Layer 5 of a small transformer language model trained on English Wikipedia (9 layers, counted from 0, width 128).
A neuron's activation on a vector x is squared ReLU(weights . x), where the dot is the dot product.

Input weights of the MLP neurons that the questions are about. A number n stands for (n - 500) times 0.00078.
n31: 658,435,369,461,786,553,810,589,553,539,628,542,649,582,544,696,721,408,149,407,412,576,496,421,414,584,384,355,519,306,311,570,539,417,794,393,462,496,461,393,659,415,523,553,445,592,627,254,564,690,492,548,489,573,380,360,360,433,608,405,508,436,242,326,449,594,484,602,597,566,371,342,602,566,589,431,448,271,771,244,466,455,523,389,507,536,587,523,358,690,364,527,527,819,329,322,325,548,462,470,527,534,623,496,716,422,440,515,374,376,635,588,588,401,705,448,461,716,360,343,420,462,516,469,645,496,416,548
n91: 429,203,246,654,283,636,359,316,676,409,561,439,570,230,277,481,552,487,481,705,317,375,200,532,523,612,476,561,579,598,523,624,390,677,458,739,537,341,719,439,519,490,375,491,674,355,613,835,417,575,463,477,495,482,372,410,267,500,676,738,331,468,647,467,229,495,313,570,614,334,384,552,606,552,575,481,376,376,468,495,766,546,400,646,624,529,259,409,604,372,600,514,718,509,130,418,400,563,560,441,736,224,754,940,541,581,769,256,369,388,315,608,829,481,593,579,632,184,381,659,168,707,207,420,332,495,621,505
n103: 711,594,466,399,656,547,766,849,602,281,361,462,598,427,384,397,365,446,316,230,304,505,403,316,606,523,427,650,541,444,671,448,424,352,408,495,635,411,628,551,200,540,542,877,620,518,571,395,592,505,681,509,391,460,518,785,443,529,466,467,361,734,395,495,481,515,409,356,345,227,532,505,348,377,487,439,454,429,449,754,304,399,188,282,550,519,389,414,707,159,410,400,556,427,168,573,352,214,680,473,608,593,603,338,345,653,214,346,302,719,765,406,542,314,514,367,514,477,300,375,247,284,668,594,256,514,974,618
n132: 452,683,450,382,488,393,753,688,465,536,507,369,484,678,512,572,472,401,456,576,524,480,539,332,531,642,570,496,863,555,610,605,593,414,469,618,492,583,673,270,363,341,645,295,296,637,456,540,500,721,457,419,469,342,368,255,512,330,645,449,671,531,481,535,545,373,609,480,569,540,677,772,383,609,574,704,361,681,379,870,473,543,464,541,337,450,688,665,369,342,532,609,323,473,546,558,787,455,277,531,440,445,687,266,627,650,531,445,504,534,432,250,448,690,480,441,576,488,653,443,863,337,727,392,508,539,453,446
n137: 638,544,638,350,387,588,805,281,395,279,393,571,664,349,669,562,544,619,536,491,584,649,265,670,530,373,615,314,321,645,592,725,811,373,474,416,434,522,644,571,583,256,762,597,468,274,398,649,548,614,258,315,345,449,487,482,576,785,601,276,409,574,154,421,591,245,428,548,366,723,456,554,718,289,397,513,543,455,618,233,686,457,478,463,656,592,764,401,544,311,451,401,518,700,259,526,450,158,304,534,504,491,199,545,599,541,474,420,619,614,554,628,735,597,513,640,562,332,541,727,376,212,427,344,387,390,553,467
n194: 628,417,312,612,522,433,530,386,459,389,531,349,504,890,558,455,549,374,477,340,590,362,511,444,301,436,461,553,485,433,511,229,389,556,719,706,687,440,290,643,597,341,418,309,647,768,387,504,452,541,549,774,500,532,478,504,534,257,755,507,388,463,338,343,492,644,538,504,251,690,470,508,382,466,511,326,195,531,552,544,353,437,637,329,441,433,593,619,731,533,649,363,425,559,456,442,550,565,622,551,474,549,440,465,496,573,381,605,430,525,340,688,519,496,515,425,636,603,707,515,665,262,404,500,758,463,590,409
n215: 450,603,540,703,429,481,549,481,707,543,557,385,511,459,252,347,329,500,412,214,356,504,395,478,661,345,488,550,496,356,526,581,256,255,545,610,330,253,573,435,680,403,391,728,379,507,412,535,407,481,545,533,530,562,388,423,550,695,448,500,437,451,496,394,422,480,337,440,519,519,164,523,549,508,514,515,281,295,541,226,571,582,585,528,362,627,484,585,209,485,210,133,594,582,355,456,430,365,462,522,515,462,462,706,637,698,327,515,641,329,423,401,435,591,323,520,615,474,496,605,425,408,453,661,527,625,576,816
n220: 339,510,411,377,651,694,425,424,530,549,405,599,415,567,655,387,473,425,572,337,408,426,490,409,577,503,361,435,597,246,459,659,406,439,534,674,517,384,452,480,224,579,348,340,479,470,500,465,389,558,425,606,473,263,533,621,663,346,386,391,581,325,687,662,704,656,573,453,636,589,574,435,715,621,478,366,400,458,631,473,563,577,600,525,544,657,528,510,452,586,431,375,317,540,517,321,545,480,305,497,335,354,479,403,513,549,473,480,482,327,776,555,360,548,541,496,284,247,549,556,422,363,528,565,423,310,490,557
n254: 371,209,686,613,694,285,651,648,505,570,265,647,431,522,462,785,679,377,588,370,642,559,500,550,239,514,332,353,740,514,627,402,547,632,536,559,532,331,416,339,532,476,785,646,476,518,680,369,604,587,395,634,598,648,451,430,612,256,227,477,670,419,428,418,486,309,570,455,71,329,655,278,586,556,620,375,643,402,780,674,554,852,672,410,599,687,505,556,348,205,486,365,477,374,598,349,458,623,387,513,311,344,656,425,746,439,568,578,386,487,417,505,845,509,918,534,592,312,477,472,605,827,505,204,448,596,331,476
n302: 531,307,552,504,780,351,508,488,527,664,686,577,584,462,480,411,742,540,539,496,504,618,515,723,413,378,612,554,602,557,489,574,445,496,803,607,767,351,668,815,390,480,367,722,607,655,276,531,564,485,622,485,616,526,519,449,441,708,560,553,334,406,538,561,603,529,441,603,489,430,729,426,292,519,461,519,848,539,390,545,421,413,527,591,379,508,626,441,604,657,562,512,443,357,474,325,555,720,644,474,388,588,654,606,837,516,265,596,350,529,469,577,635,680,686,310,643,545,371,311,716,365,421,515,535,599,443,427
n303: 500,529,588,380,662,244,676,389,630,474,544,563,555,579,473,500,610,658,581,500,390,464,305,652,460,449,511,452,569,383,609,597,526,275,583,624,442,361,381,544,551,484,627,540,421,684,478,335,504,547,438,525,479,409,418,426,414,538,825,606,677,377,457,358,663,156,392,663,511,400,649,485,561,545,336,500,332,541,576,625,539,536,737,295,644,446,666,466,408,550,332,634,649,388,486,528,564,567,442,625,648,617,867,320,518,346,275,401,409,367,474,371,471,606,478,515,315,439,212,432,511,467,455,537,240,668,569,600
n305: 536,375,412,459,662,637,376,348,526,721,517,571,638,513,482,433,398,585,598,703,487,491,382,753,705,588,546,513,360,346,307,342,342,443,233,673,491,766,306,487,491,322,338,562,655,718,683,704,753,557,677,534,517,272,227,482,207,545,408,654,509,792,613,430,660,70,600,390,500,728,592,334,513,743,280,563,608,419,552,366,552,500,518,275,396,306,395,622,455,634,631,482,614,496,638,466,812,297,566,474,705,416,473,744,591,323,509,429,541,534,370,598,527,624,808,575,375,837,767,468,421,580,314,634,582,394,650,477
n313: 624,461,544,686,515,412,562,550,477,527,479,504,477,519,520,577,377,529,779,500,546,710,477,345,508,565,488,327,379,596,496,621,751,466,530,657,661,496,582,573,378,606,614,588,837,849,546,410,447,557,492,455,646,266,413,516,359,496,753,630,326,636,338,428,322,278,720,534,601,640,519,682,587,707,525,442,376,696,383,601,523,780,695,568,489,604,488,429,593,294,700,438,641,254,605,395,606,430,716,511,388,654,485,598,556,583,382,231,520,445,547,396,380,243,515,427,465,342,261,476,672,411,622,492,492,481,504,476
n323: 504,339,858,521,419,259,373,360,346,750,363,775,529,560,547,656,480,492,290,429,332,666,484,476,279,419,346,480,222,443,297,683,467,309,508,622,419,471,454,373,447,591,553,373,605,350,587,329,701,414,647,619,620,473,436,604,375,500,688,484,626,544,468,788,542,509,500,399,368,599,561,665,295,529,573,347,504,396,621,540,660,307,500,335,572,500,660,517,418,556,471,442,796,496,336,508,542,477,492,607,706,623,209,554,484,517,549,750,521,531,421,361,467,545,768,452,145,472,337,412,867,422,706,442,639,667,569,530
n345: 758,563,355,651,686,559,193,335,508,290,629,749,614,574,496,407,576,520,636,218,588,550,533,612,326,826,236,517,363,345,525,680,376,492,388,345,542,433,397,458,450,487,417,370,595,423,479,423,488,739,563,128,598,528,529,282,748,457,491,383,215,438,401,321,543,531,242,563,410,496,429,424,579,333,567,195,623,406,541,688,488,541,636,548,512,610,578,586,407,312,397,479,412,215,467,263,371,464,363,492,593,349,534,393,451,569,508,513,517,436,564,601,538,848,588,695,415,582,530,319,469,462,897,479,314,650,697,518
n350: 634,384,388,509,280,461,453,357,436,426,436,797,461,576,247,707,504,516,517,117,350,598,614,373,534,513,545,350,470,500,287,565,697,636,606,337,351,795,391,556,432,455,691,312,425,434,219,574,614,790,658,358,513,508,584,308,448,482,764,521,328,449,479,262,257,592,185,632,441,721,572,435,411,426,592,630,496,291,390,609,458,572,448,482,424,630,186,819,440,709,496,757,228,378,538,625,399,586,555,567,496,431,590,382,617,382,564,706,146,869,530,466,500,461,517,545,405,600,421,452,397,461,509,379,689,466,479,518
n361: 439,451,819,752,579,480,750,589,412,680,271,569,750,327,412,512,717,326,581,308,568,472,433,623,453,324,534,375,536,480,420,471,668,416,436,600,504,355,561,641,695,547,301,436,537,426,597,516,536,596,620,504,692,354,547,263,590,599,525,660,662,599,453,632,508,148,414,440,174,508,636,411,397,631,647,524,382,475,659,398,354,754,557,588,571,655,459,508,703,402,492,811,364,373,575,422,360,400,508,359,488,383,399,533,626,677,803,520,263,396,333,286,528,576,468,219,524,602,611,508,588,621,479,707,624,468,560,492
n396: 319,277,476,461,481,359,377,527,477,383,543,638,293,380,417,304,404,680,477,636,462,519,526,349,327,310,336,634,609,553,500,333,523,542,549,492,203,752,461,492,500,605,470,611,184,511,446,410,432,763,542,403,437,387,515,539,422,688,412,496,386,568,631,496,488,431,473,519,425,612,394,500,436,352,446,535,646,535,361,790,631,474,341,738,489,340,532,430,365,463,375,578,508,259,336,463,711,753,402,254,477,492,523,668,414,578,235,757,433,412,492,258,465,450,352,549,280,429,492,614,696,535,787,581,555,557,508,512
n460: 492,528,350,549,386,492,676,552,346,488,720,665,640,566,483,428,252,523,411,585,716,567,154,508,496,663,684,552,398,707,559,480,463,337,528,600,484,384,480,624,555,386,492,337,282,246,556,569,736,385,305,310,632,390,703,541,654,570,454,536,590,437,750,635,653,428,414,448,769,629,587,674,461,374,556,411,430,610,488,516,582,355,512,388,359,296,463,305,524,422,500,427,520,736,180,500,634,412,504,547,444,556,784,529,418,704,322,184,380,599,362,596,548,568,694,344,452,656,435,504,517,657,348,496,283,361,544,340
n496: 595,292,665,597,559,602,612,383,399,818,722,504,581,445,427,585,518,547,259,340,479,577,369,638,683,664,518,525,469,406,636,421,425,563,524,616,476,475,643,560,392,563,483,318,598,524,535,360,465,745,444,418,510,333,428,322,586,493,555,717,569,362,473,618,558,448,582,587,476,606,657,511,541,479,451,390,428,511,424,449,311,400,468,547,517,331,543,636,394,507,432,325,389,355,620,360,403,409,555,439,500,623,694,643,589,525,448,444,373,359,749,496,313,482,503,626,617,490,450,720,463,161,576,333,720,542,654,596

Each question shows a token from some text and the vector x that enters the MLP there. A number n stands for (n - 500) times 0.011.

" ": 464,472,382,571,398,513,711,636,371,576,618,510,407,655,450,246,295,452,486,530,394,656,445,641,664,514,482,255,335,656,437,423,385,679,443,597,526,541,605,612,489,535,551,614,398,422,569,494,630,709,347,490,492,473,497,322,853,483,469,593,471,466,563,495,521,382,645,529,619,402,544,284,487,680,616,576,415,578,433,569,309,466,553,637,646,572,568,500,372,527,468,474,544,634,521,416,466,731,460,518,519,416,599,450,352,471,639,531,533,630,640,330,480,465,374,415,357,395,625,498,507,310,640,398,374,351,510,542
The neuron with the highest activation: n496

" L": 576,485,462,637,432,509,777,710,414,449,557,510,440,571,444,501,342,507,541,521,388,702,508,609,637,433,407,282,285,652,321,476,358,678,449,655,667,584,429,662,430,337,575,595,368,409,621,436,581,540,353,435,568,404,393,328,614,569,566,462,574,332,512,462,678,628,641,509,627,280,487,378,539,593,589,560,455,489,342,445,384,512,640,733,532,441,511,564,340,574,438,600,591,562,589,537,503,586,487,638,315,474,437,518,383,509,765,512,435,588,582,524,421,319,420,466,342,440,619,523,413,373,727,455,513,484,387,507
The three highest activations, in order: n496, n350, n313

"e": 635,643,392,556,600,687,614,639,515,309,571,405,480,586,491,365,493,539,656,614,404,730,636,520,664,408,540,349,543,545,550,569,693,616,447,576,571,475,593,712,578,530,547,584,649,460,449,363,570,369,470,549,415,753,504,384,582,575,594,421,557,464,607,667,579,629,442,598,436,448,506,455,407,410,371,281,578,350,665,576,365,422,513,497,567,565,554,433,532,522,647,603,748,448,574,485,470,790,252,684,390,583,526,396,424,544,644,637,674,668,606,663,634,361,503,372,475,457,572,464,340,355,553,439,499,412,276,508
The neuron with the highest activation: n302

"20": 663,510,486,640,606,408,716,646,535,500,485,611,475,464,383,315,191,510,448,570,376,525,495,535,582,490,493,377,413,644,284,514,316,630,286,473,488,573,553,631,473,567,639,691,407,488,510,490,588,649,334,486,477,622,325,276,621,550,604,533,485,458,536,370,439,432,653,488,741,353,533,136,517,534,635,634,384,572,368,595,493,558,555,498,554,555,547,437,351,684,536,395,532,603,512,504,510,446,358,568,427,357,486,574,368,457,650,561,465,544,471,482,554,337,307,422,352,320,554,522,486,332,518,558,413,405,424,466
The neuron with the highest activation: n215

"le": 518,545,279,596,390,510,574,621,565,560,669,468,419,552,548,251,361,503,498,502,233,592,511,499,691,551,397,407,480,698,434,536,477,825,353,589,380,547,494,628,522,382,571,654,588,543,458,534,640,435,382,338,498,417,290,493,522,636,458,515,470,453,555,406,476,563,525,433,424,370,308,276,542,549,669,547,456,668,357,492,445,555,491,537,593,589,587,586,558,647,499,784,550,665,269,596,403,568,492,485,396,490,607,449,335,396,695,421,613,586,675,412,412,411,419,572,459,428,723,506,398,411,633,550,465,519,588,573
The neuron with the highest activation: n91

"th": 522,427,458,506,535,365,636,651,407,384,482,516,573,718,533,312,358,499,575,521,273,632,610,721,728,417,525,381,440,697,384,440,491,857,370,611,457,393,501,591,520,716,671,652,525,477,466,297,538,442,270,401,371,428,360,338,737,469,473,461,554,597,433,569,492,344,575,548,371,365,521,377,574,537,411,533,624,634,565,481,372,520,430,455,538,589,578,475,422,536,580,677,537,459,247,461,645,482,448,586,613,329,532,504,414,378,458,498,475,515,609,338,502,494,387,384,365,359,386,348,408,580,619,498,481,551,582,541
The most active neuron and its activation: n103, at about 7.6

" be": 356,406,508,543,534,467,576,596,324,424,650,620,428,572,517,411,481,460,535,574,360,564,434,576,787,534,390,510,335,646,310,409,461,778,444,498,420,447,508,563,585,479,487,557,421,327,626,387,426,565,357,438,556,573,270,231,814,658,461,555,439,479,646,501,530,392,526,535,439,430,391,400,556,639,563,575,544,506,376,502,424,604,375,473,447,384,529,421,527,662,649,687,711,424,306,392,612,534,602,453,470,350,569,509,452,479,807,532,541,620,423,365,451,379,392,574,323,529,452,383,372,456,468,366,358,634,430,503
The most active neuron and its activation: n91, at about 8

"c": 571,455,519,620,505,452,630,586,419,490,608,585,351,845,507,429,451,581,563,429,289,608,476,693,594,522,485,280,288,682,387,345,344,739,274,511,529,590,449,590,516,508,540,639,395,411,580,429,622,604,385,431,518,445,439,416,669,484,439,615,520,408,473,509,464,602,624,516,490,346,503,358,369,806,651,654,529,488,393,476,378,628,663,471,573,550,429,538,316,587,446,470,637,499,396,487,439,637,479,550,322,582,552,507,299,526,687,614,717,529,595,289,447,346,362,471,416,499,498,561,518,501,552,358,513,439,310,482
The neuron with the highest activation: n254

"ay": 492,389,455,520,606,443,518,704,600,431,743,528,564,498,409,410,268,413,636,444,399,468,604,657,855,554,547,496,341,672,340,433,338,521,418,522,290,450,447,650,486,511,580,609,313,465,464,354,533,470,280,437,582,409,465,203,679,697,443,568,531,507,589,310,517,500,588,598,396,480,396,334,455,563,369,568,580,565,460,545,282,484,471,364,497,493,488,620,468,526,397,601,487,585,358,543,532,539,424,538,436,487,413,371,519,421,567,552,603,628,675,349,353,411,296,551,380,470,662,334,348,460,509,603,526,477,678,554
The two highest activations, in order: n215, n103

"ri": 400,591,493,554,590,445,732,649,401,363,675,554,532,609,438,409,330,524,589,501,446,558,405,698,510,466,392,288,503,710,359,479,406,628,353,624,412,612,381,706,409,643,608,542,439,319,466,541,628,522,412,360,534,508,326,380,736,610,470,636,504,375,464,410,557,498,622,667,463,471,401,298,714,589,508,508,501,568,354,508,352,559,608,514,672,434,566,425,515,551,423,537,664,690,415,310,627,571,452,587,550,519,500,679,346,409,696,585,647,539,557,434,593,423,446,612,387,515,628,436,454,374,597,201,451,576,560,508
The most active neuron and its activation: n137, at about 7.1

"t": 326,579,655,510,552,477,566,595,478,452,624,522,416,497,451,250,387,433,447,479,471,513,547,744,543,405,399,428,321,674,430,393,375,529,373,531,512,832,434,490,535,468,494,669,492,336,519,604,518,395,377,492,352,423,318,490,505,622,468,517,666,481,484,425,428,579,778,475,428,359,523,293,489,620,622,582,721,471,348,457,424,597,567,528,606,586,549,552,467,470,479,425,520,455,497,626,466,295,588,716,540,633,380,595,179,500,769,563,687,449,528,401,515,406,367,417,427,511,637,463,431,449,617,322,590,507,456,590
The two highest activations, in order: n305, n137

"ic": 515,409,455,571,447,511,629,733,292,393,604,429,542,635,433,280,455,606,516,417,420,476,514,615,702,287,380,446,519,677,555,469,381,759,387,544,374,619,531,457,429,483,557,503,600,536,439,355,772,538,359,387,466,481,508,586,521,594,617,425,538,330,521,426,597,518,432,501,539,419,490,462,594,675,663,671,533,611,445,646,516,527,737,401,603,583,493,533,432,479,587,517,446,710,311,503,532,638,353,582,592,459,536,368,165,305,626,271,432,528,559,461,556,389,473,313,322,471,524,505,462,464,528,521,402,625,449,369
The neuron with the highest activation: n460

",": 577,431,402,650,466,604,497,463,365,383,732,441,453,580,532,378,285,511,550,424,336,706,431,686,694,310,421,206,408,653,447,430,427,677,375,554,393,697,502,512,401,517,477,801,444,603,724,520,594,683,485,522,565,510,334,393,635,742,478,467,364,538,524,402,539,382,480,469,505,342,431,412,347,676,455,527,356,546,535,399,371,495,612,596,551,584,519,529,353,555,458,559,556,525,398,691,466,598,413,543,500,484,476,605,492,195,609,400,669,500,504,466,411,416,461,529,280,514,571,400,551,621,569,622,482,480,487,498
The two highest activations, in order: n305, n215

"os": 343,606,398,578,666,548,525,598,523,667,428,413,494,569,382,378,400,461,632,585,510,532,450,677,542,615,444,319,434,522,265,451,532,665,415,767,740,487,444,635,702,449,567,662,469,457,544,357,553,581,467,400,519,654,616,485,713,460,303,651,612,317,570,375,598,678,614,448,603,556,385,423,692,640,615,414,261,497,530,484,318,402,420,457,618,389,488,596,450,483,221,663,699,498,554,459,446,684,335,656,534,544,530,310,468,555,601,420,395,666,468,559,600,500,543,598,355,521,459,523,559,418,556,498,518,449,478,555
The most active neuron and its activation: n254, at about 2.9

" W": 550,466,439,523,492,467,533,676,458,437,548,451,502,674,505,438,546,405,511,636,433,556,425,584,510,296,632,350,341,530,353,474,436,687,361,623,603,503,510,640,684,504,649,614,617,464,725,344,550,527,244,426,476,397,453,304,606,489,496,543,561,368,447,621,693,577,591,663,395,469,489,366,503,570,488,393,534,443,478,449,474,630,358,518,406,653,511,285,442,587,337,726,697,603,416,682,589,780,521,608,391,444,685,511,367,431,673,593,542,616,468,472,349,342,435,433,482,392,701,415,373,288,687,499,442,416,536,545
The three highest activations, in order: n31, n361, n303

" was": 361,446,408,562,465,481,586,486,408,432,648,654,408,591,629,299,401,455,498,458,376,622,600,598,765,502,404,398,406,678,394,411,473,608,330,519,451,408,509,506,591,432,535,560,219,380,628,271,465,598,290,490,495,483,337,382,797,400,487,482,466,497,459,527,463,418,557,513,327,398,333,384,595,642,575,424,493,477,490,519,518,602,446,513,402,563,527,561,467,700,581,824,643,611,385,544,526,637,480,482,363,357,559,571,545,458,836,345,495,566,396,384,338,442,268,550,311,595,489,482,537,414,465,508,436,454,467,531
The three highest activations, in order: n361, n396, n350

"s.": 587,526,503,574,411,397,698,428,405,522,674,527,474,555,570,332,278,450,668,384,443,516,262,567,637,488,442,248,469,675,406,477,331,688,379,623,419,575,496,546,509,608,549,679,315,491,684,418,535,551,425,644,540,622,497,416,743,514,442,464,482,524,467,363,666,518,593,539,465,448,417,303,406,528,523,694,435,543,387,420,236,585,702,549,600,484,682,516,526,547,451,627,550,405,358,697,576,460,502,547,391,485,578,429,352,402,715,525,765,544,526,611,408,288,519,460,310,387,501,569,493,452,568,665,535,419,518,615
The neuron with the highest activation: n303

".": 544,496,442,544,444,431,673,512,449,501,669,585,391,580,565,285,290,515,637,375,351,509,268,570,602,506,451,242,458,706,430,501,370,665,330,650,397,574,464,634,463,572,563,652,341,467,670,442,580,619,449,582,573,604,559,363,769,507,436,493,421,452,470,413,611,517,618,520,540,450,393,327,411,525,538,716,399,510,370,433,261,567,702,583,600,549,652,528,454,567,444,584,619,501,395,645,555,553,459,565,397,430,550,462,277,479,755,533,658,657,565,639,377,241,528,512,320,391,518,587,450,437,560,574,447,442,487,536
The two highest activations, in order: n220, n460

"se": 565,490,449,344,592,557,589,536,496,252,479,478,373,586,475,365,345,605,474,622,161,518,461,796,573,619,405,484,447,709,421,405,546,666,329,521,500,602,656,542,638,522,480,697,429,335,534,579,669,661,355,360,602,448,420,578,477,527,606,389,496,456,483,513,356,565,549,620,454,494,550,365,428,726,526,381,496,578,476,423,408,467,494,529,684,686,485,349,461,649,303,542,513,583,450,442,444,494,454,720,470,619,477,446,482,682,688,346,663,420,622,437,524,499,389,467,237,529,613,373,601,444,628,391,568,388,628,536
The most active neuron and its activation: n137, at about 5.1

"ers": 552,535,387,596,473,548,611,675,381,538,606,523,413,601,461,314,327,542,599,388,333,601,540,536,738,511,324,271,416,633,415,506,394,786,249,672,469,612,530,647,450,484,514,569,464,540,609,540,567,579,367,430,448,266,358,342,774,459,374,556,511,493,584,337,551,674,622,553,296,275,525,348,492,753,676,495,436,467,350,456,500,535,642,579,587,527,426,551,422,561,592,560,475,454,380,507,423,536,336,533,413,421,457,474,267,566,728,444,632,633,536,627,389,438,444,511,475,467,513,499,408,410,530,443,482,504,497,468
The neuron with the highest activation: n220

"ar": 511,630,526,590,643,444,625,729,442,479,534,630,435,623,499,527,413,517,621,547,481,553,626,597,485,579,435,427,264,689,403,554,446,624,359,784,629,506,498,658,656,579,636,746,506,420,445,429,568,507,307,360,424,444,560,425,553,578,545,488,623,376,503,512,454,377,505,626,437,456,470,408,520,713,652,617,539,648,316,395,206,668,339,470,574,487,499,479,502,645,268,579,574,525,456,591,457,491,500,630,434,614,524,620,338,538,642,589,609,689,482,316,524,436,505,512,273,378,498,434,634,353,492,402,399,551,409,687
The neuron with the highest activation: n313

"k": 489,441,518,594,546,645,464,676,425,504,696,308,355,559,442,455,269,408,525,563,279,653,450,572,632,526,371,480,338,622,222,350,449,757,534,645,605,680,552,696,379,493,659,736,538,499,570,568,645,590,283,441,659,466,459,339,633,588,566,504,413,500,623,455,485,505,647,558,492,325,549,348,488,583,504,581,409,546,436,488,268,541,384,595,501,580,504,473,567,567,504,453,483,539,375,459,412,557,611,721,503,470,441,510,365,564,558,574,497,482,605,308,330,420,468,513,286,468,691,438,529,536,587,315,544,526,369,399
The neuron with the highest activation: n313

"um": 569,509,273,355,558,453,514,537,473,522,691,592,500,649,527,318,508,395,547,451,447,580,552,790,653,372,501,524,533,783,410,408,504,630,396,627,595,421,497,628,657,554,644,607,485,522,607,238,407,479,404,428,424,765,512,488,595,504,518,453,484,396,548,698,560,566,379,565,465,503,537,470,509,470,395,443,587,485,606,509,432,457,678,565,500,711,539,372,320,380,509,542,588,580,448,601,516,662,200,667,458,608,531,332,273,535,489,366,573,623,563,523,566,503,504,375,582,453,727,466,389,180,480,636,693,533,483,534
The most active neuron and its activation: n137, at about 2

" (": 459,512,498,527,406,369,532,489,540,596,568,524,455,554,415,257,393,502,596,429,420,631,403,517,682,382,405,274,287,641,386,456,267,561,603,608,402,571,511,473,433,421,569,574,520,294,631,362,571,593,298,494,572,505,463,222,691,624,508,488,562,460,470,464,559,408,553,505,597,387,463,250,541,708,558,579,466,571,477,492,338,614,566,483,472,589,571,355,427,664,418,544,599,526,483,508,428,651,438,552,392,390,507,564,255,463,710,547,586,580,595,383,419,419,428,360,301,353,632,374,648,161,582,479,519,467,571,403
The most active neuron and its activation: n220, at about 3.1

"ir": 612,445,440,527,630,374,695,511,510,348,702,434,675,599,552,329,322,458,653,552,435,654,409,558,719,487,372,503,497,755,422,518,515,479,486,372,430,504,555,626,525,552,758,675,511,349,363,461,621,529,337,411,464,447,365,330,676,560,596,603,523,428,502,478,468,558,542,651,411,462,470,355,560,652,486,519,418,607,459,496,332,518,405,465,603,531,619,498,401,586,611,696,656,595,355,489,577,526,472,461,644,328,503,467,481,420,524,535,563,732,914,297,540,422,356,464,469,416,575,453,407,566,653,380,531,599,608,536
The neuron with the highest activation: n137

" a": 395,433,385,613,576,519,629,549,412,506,715,473,355,599,405,468,232,589,462,418,197,672,382,718,564,466,474,352,332,674,249,545,369,735,464,468,366,631,453,425,430,461,520,545,532,596,566,405,550,580,448,508,569,590,339,462,736,494,467,514,403,421,482,397,622,653,518,473,442,246,452,329,550,576,662,604,442,650,459,569,388,676,395,624,569,580,429,522,394,642,638,561,687,460,457,531,387,622,450,531,401,381,526,365,289,418,631,536,524,657,592,426,575,419,385,529,428,499,424,541,508,415,555,488,358,511,325,482
The neuron with the highest activation: n350

" an": 483,422,468,488,507,471,711,581,350,538,698,479,479,641,445,473,285,468,523,543,287,722,426,616,755,411,497,417,342,794,361,526,496,759,514,500,341,758,400,629,345,467,484,621,518,462,487,470,437,538,308,406,510,455,273,486,690,519,321,550,508,382,615,528,485,579,564,410,474,279,476,500,542,573,646,537,508,471,537,408,367,681,425,569,646,626,474,507,391,581,640,400,703,463,372,513,505,676,509,605,570,416,534,521,324,423,693,616,483,601,507,511,578,415,335,553,469,544,483,422,467,454,504,638,365,541,450,523
The neuron with the highest activation: n91

"i": 485,572,192,565,609,549,606,609,428,348,591,598,432,399,458,429,464,344,526,617,553,459,584,605,605,485,406,430,595,599,574,321,548,724,562,545,419,563,581,404,477,449,422,532,567,436,619,628,457,471,506,457,451,590,746,516,522,547,605,529,519,377,364,442,566,384,367,563,424,293,507,485,537,434,286,349,357,463,655,555,365,524,657,450,668,567,456,396,345,462,643,585,679,651,525,588,441,893,570,754,625,492,290,489,378,275,653,406,570,619,674,431,493,500,630,547,484,522,567,470,525,222,562,541,644,572,478,498
The neuron with the highest activation: n194

"\n": 644,438,296,502,389,537,732,543,503,501,577,486,318,522,515,401,305,526,497,436,346,592,247,543,722,526,496,347,538,712,388,525,362,555,421,543,449,546,430,456,377,550,470,708,476,520,602,471,689,511,391,465,618,621,433,378,796,538,441,570,448,404,566,282,769,537,569,472,525,418,411,311,405,464,577,666,503,617,461,562,216,472,619,591,543,486,645,421,452,530,461,625,563,432,481,487,471,457,518,615,397,473,527,572,316,376,713,535,645,687,540,470,352,235,409,510,391,308,579,462,424,578,569,599,328,515,598,514
The most active neuron and its activation: n103, at about 5.1

")": 455,445,362,575,464,259,553,527,522,537,664,541,463,626,524,328,435,469,633,563,387,572,502,612,747,515,313,443,438,809,421,364,364,624,435,571,447,395,573,443,562,515,664,677,304,414,465,432,571,569,239,554,556,386,465,309,683,490,402,576,440,622,491,299,561,419,509,393,497,470,477,152,746,630,537,604,527,495,423,438,351,484,579,498,603,637,601,512,467,494,425,617,565,457,420,637,430,648,340,542,431,615,504,561,312,413,697,723,546,491,522,494,437,439,620,473,395,303,403,442,463,364,502,660,485,542,435,483
The most active neuron and its activation: n254, at about 4.3

"ity": 415,332,401,553,596,429,613,632,555,555,419,477,406,621,578,331,402,510,534,614,371,609,507,683,682,431,402,462,411,751,387,526,539,552,378,579,381,431,499,666,556,452,697,679,509,552,532,351,656,495,343,469,433,471,397,360,629,658,362,398,530,501,332,314,553,429,583,450,528,565,397,240,542,573,508,542,544,751,356,438,337,572,313,448,580,529,487,616,313,491,487,706,610,602,353,418,464,435,386,691,380,481,480,490,390,241,517,548,454,547,581,350,472,406,456,518,204,283,480,540,560,448,584,581,407,471,423,583
The neuron with the highest activation: n137

"us": 450,417,390,597,537,593,575,578,450,621,595,473,388,452,438,177,522,532,654,418,494,615,480,536,648,447,367,514,506,608,506,542,613,872,404,811,604,482,548,505,583,501,560,641,593,417,571,415,511,550,487,446,639,742,716,475,711,516,501,497,454,449,500,534,457,531,460,473,663,589,518,477,456,502,462,336,427,463,508,550,251,463,556,606,515,528,482,581,348,490,373,685,600,595,533,474,451,572,233,667,499,554,387,201,240,558,546,332,587,615,604,492,460,392,475,607,504,726,590,499,482,375,597,388,541,588,371,522
The neuron with the highest activation: n345

" of": 487,497,477,512,504,580,513,732,470,503,567,638,420,661,446,316,293,353,423,586,358,537,591,765,712,477,315,273,371,529,567,465,509,667,465,666,393,452,459,557,645,375,472,583,534,368,752,475,424,468,385,498,638,562,559,505,681,485,496,335,357,635,519,563,624,451,572,551,575,491,470,468,626,475,469,442,379,700,521,475,429,523,514,553,499,482,502,493,399,726,474,707,609,564,508,795,475,634,292,689,302,479,447,332,432,520,584,484,505,536,508,457,431,457,411,562,331,370,798,503,524,407,569,574,362,563,416,659
The most active neuron and its activation: n220, at about 4

" o": 381,477,342,566,591,516,652,734,342,592,855,478,313,592,519,435,300,367,458,478,272,650,439,702,757,407,572,204,420,687,311,439,411,625,447,492,433,599,707,565,444,530,439,548,622,386,562,572,455,589,519,556,521,594,375,430,643,510,423,558,597,452,476,422,556,649,619,578,540,356,469,398,514,566,532,552,558,611,479,527,284,578,518,618,535,611,523,465,436,590,453,551,658,651,354,366,541,543,537,523,596,401,573,369,396,350,597,642,622,622,616,509,506,476,320,488,392,389,589,395,467,362,540,537,435,662,569,526
The neuron with the highest activation: n496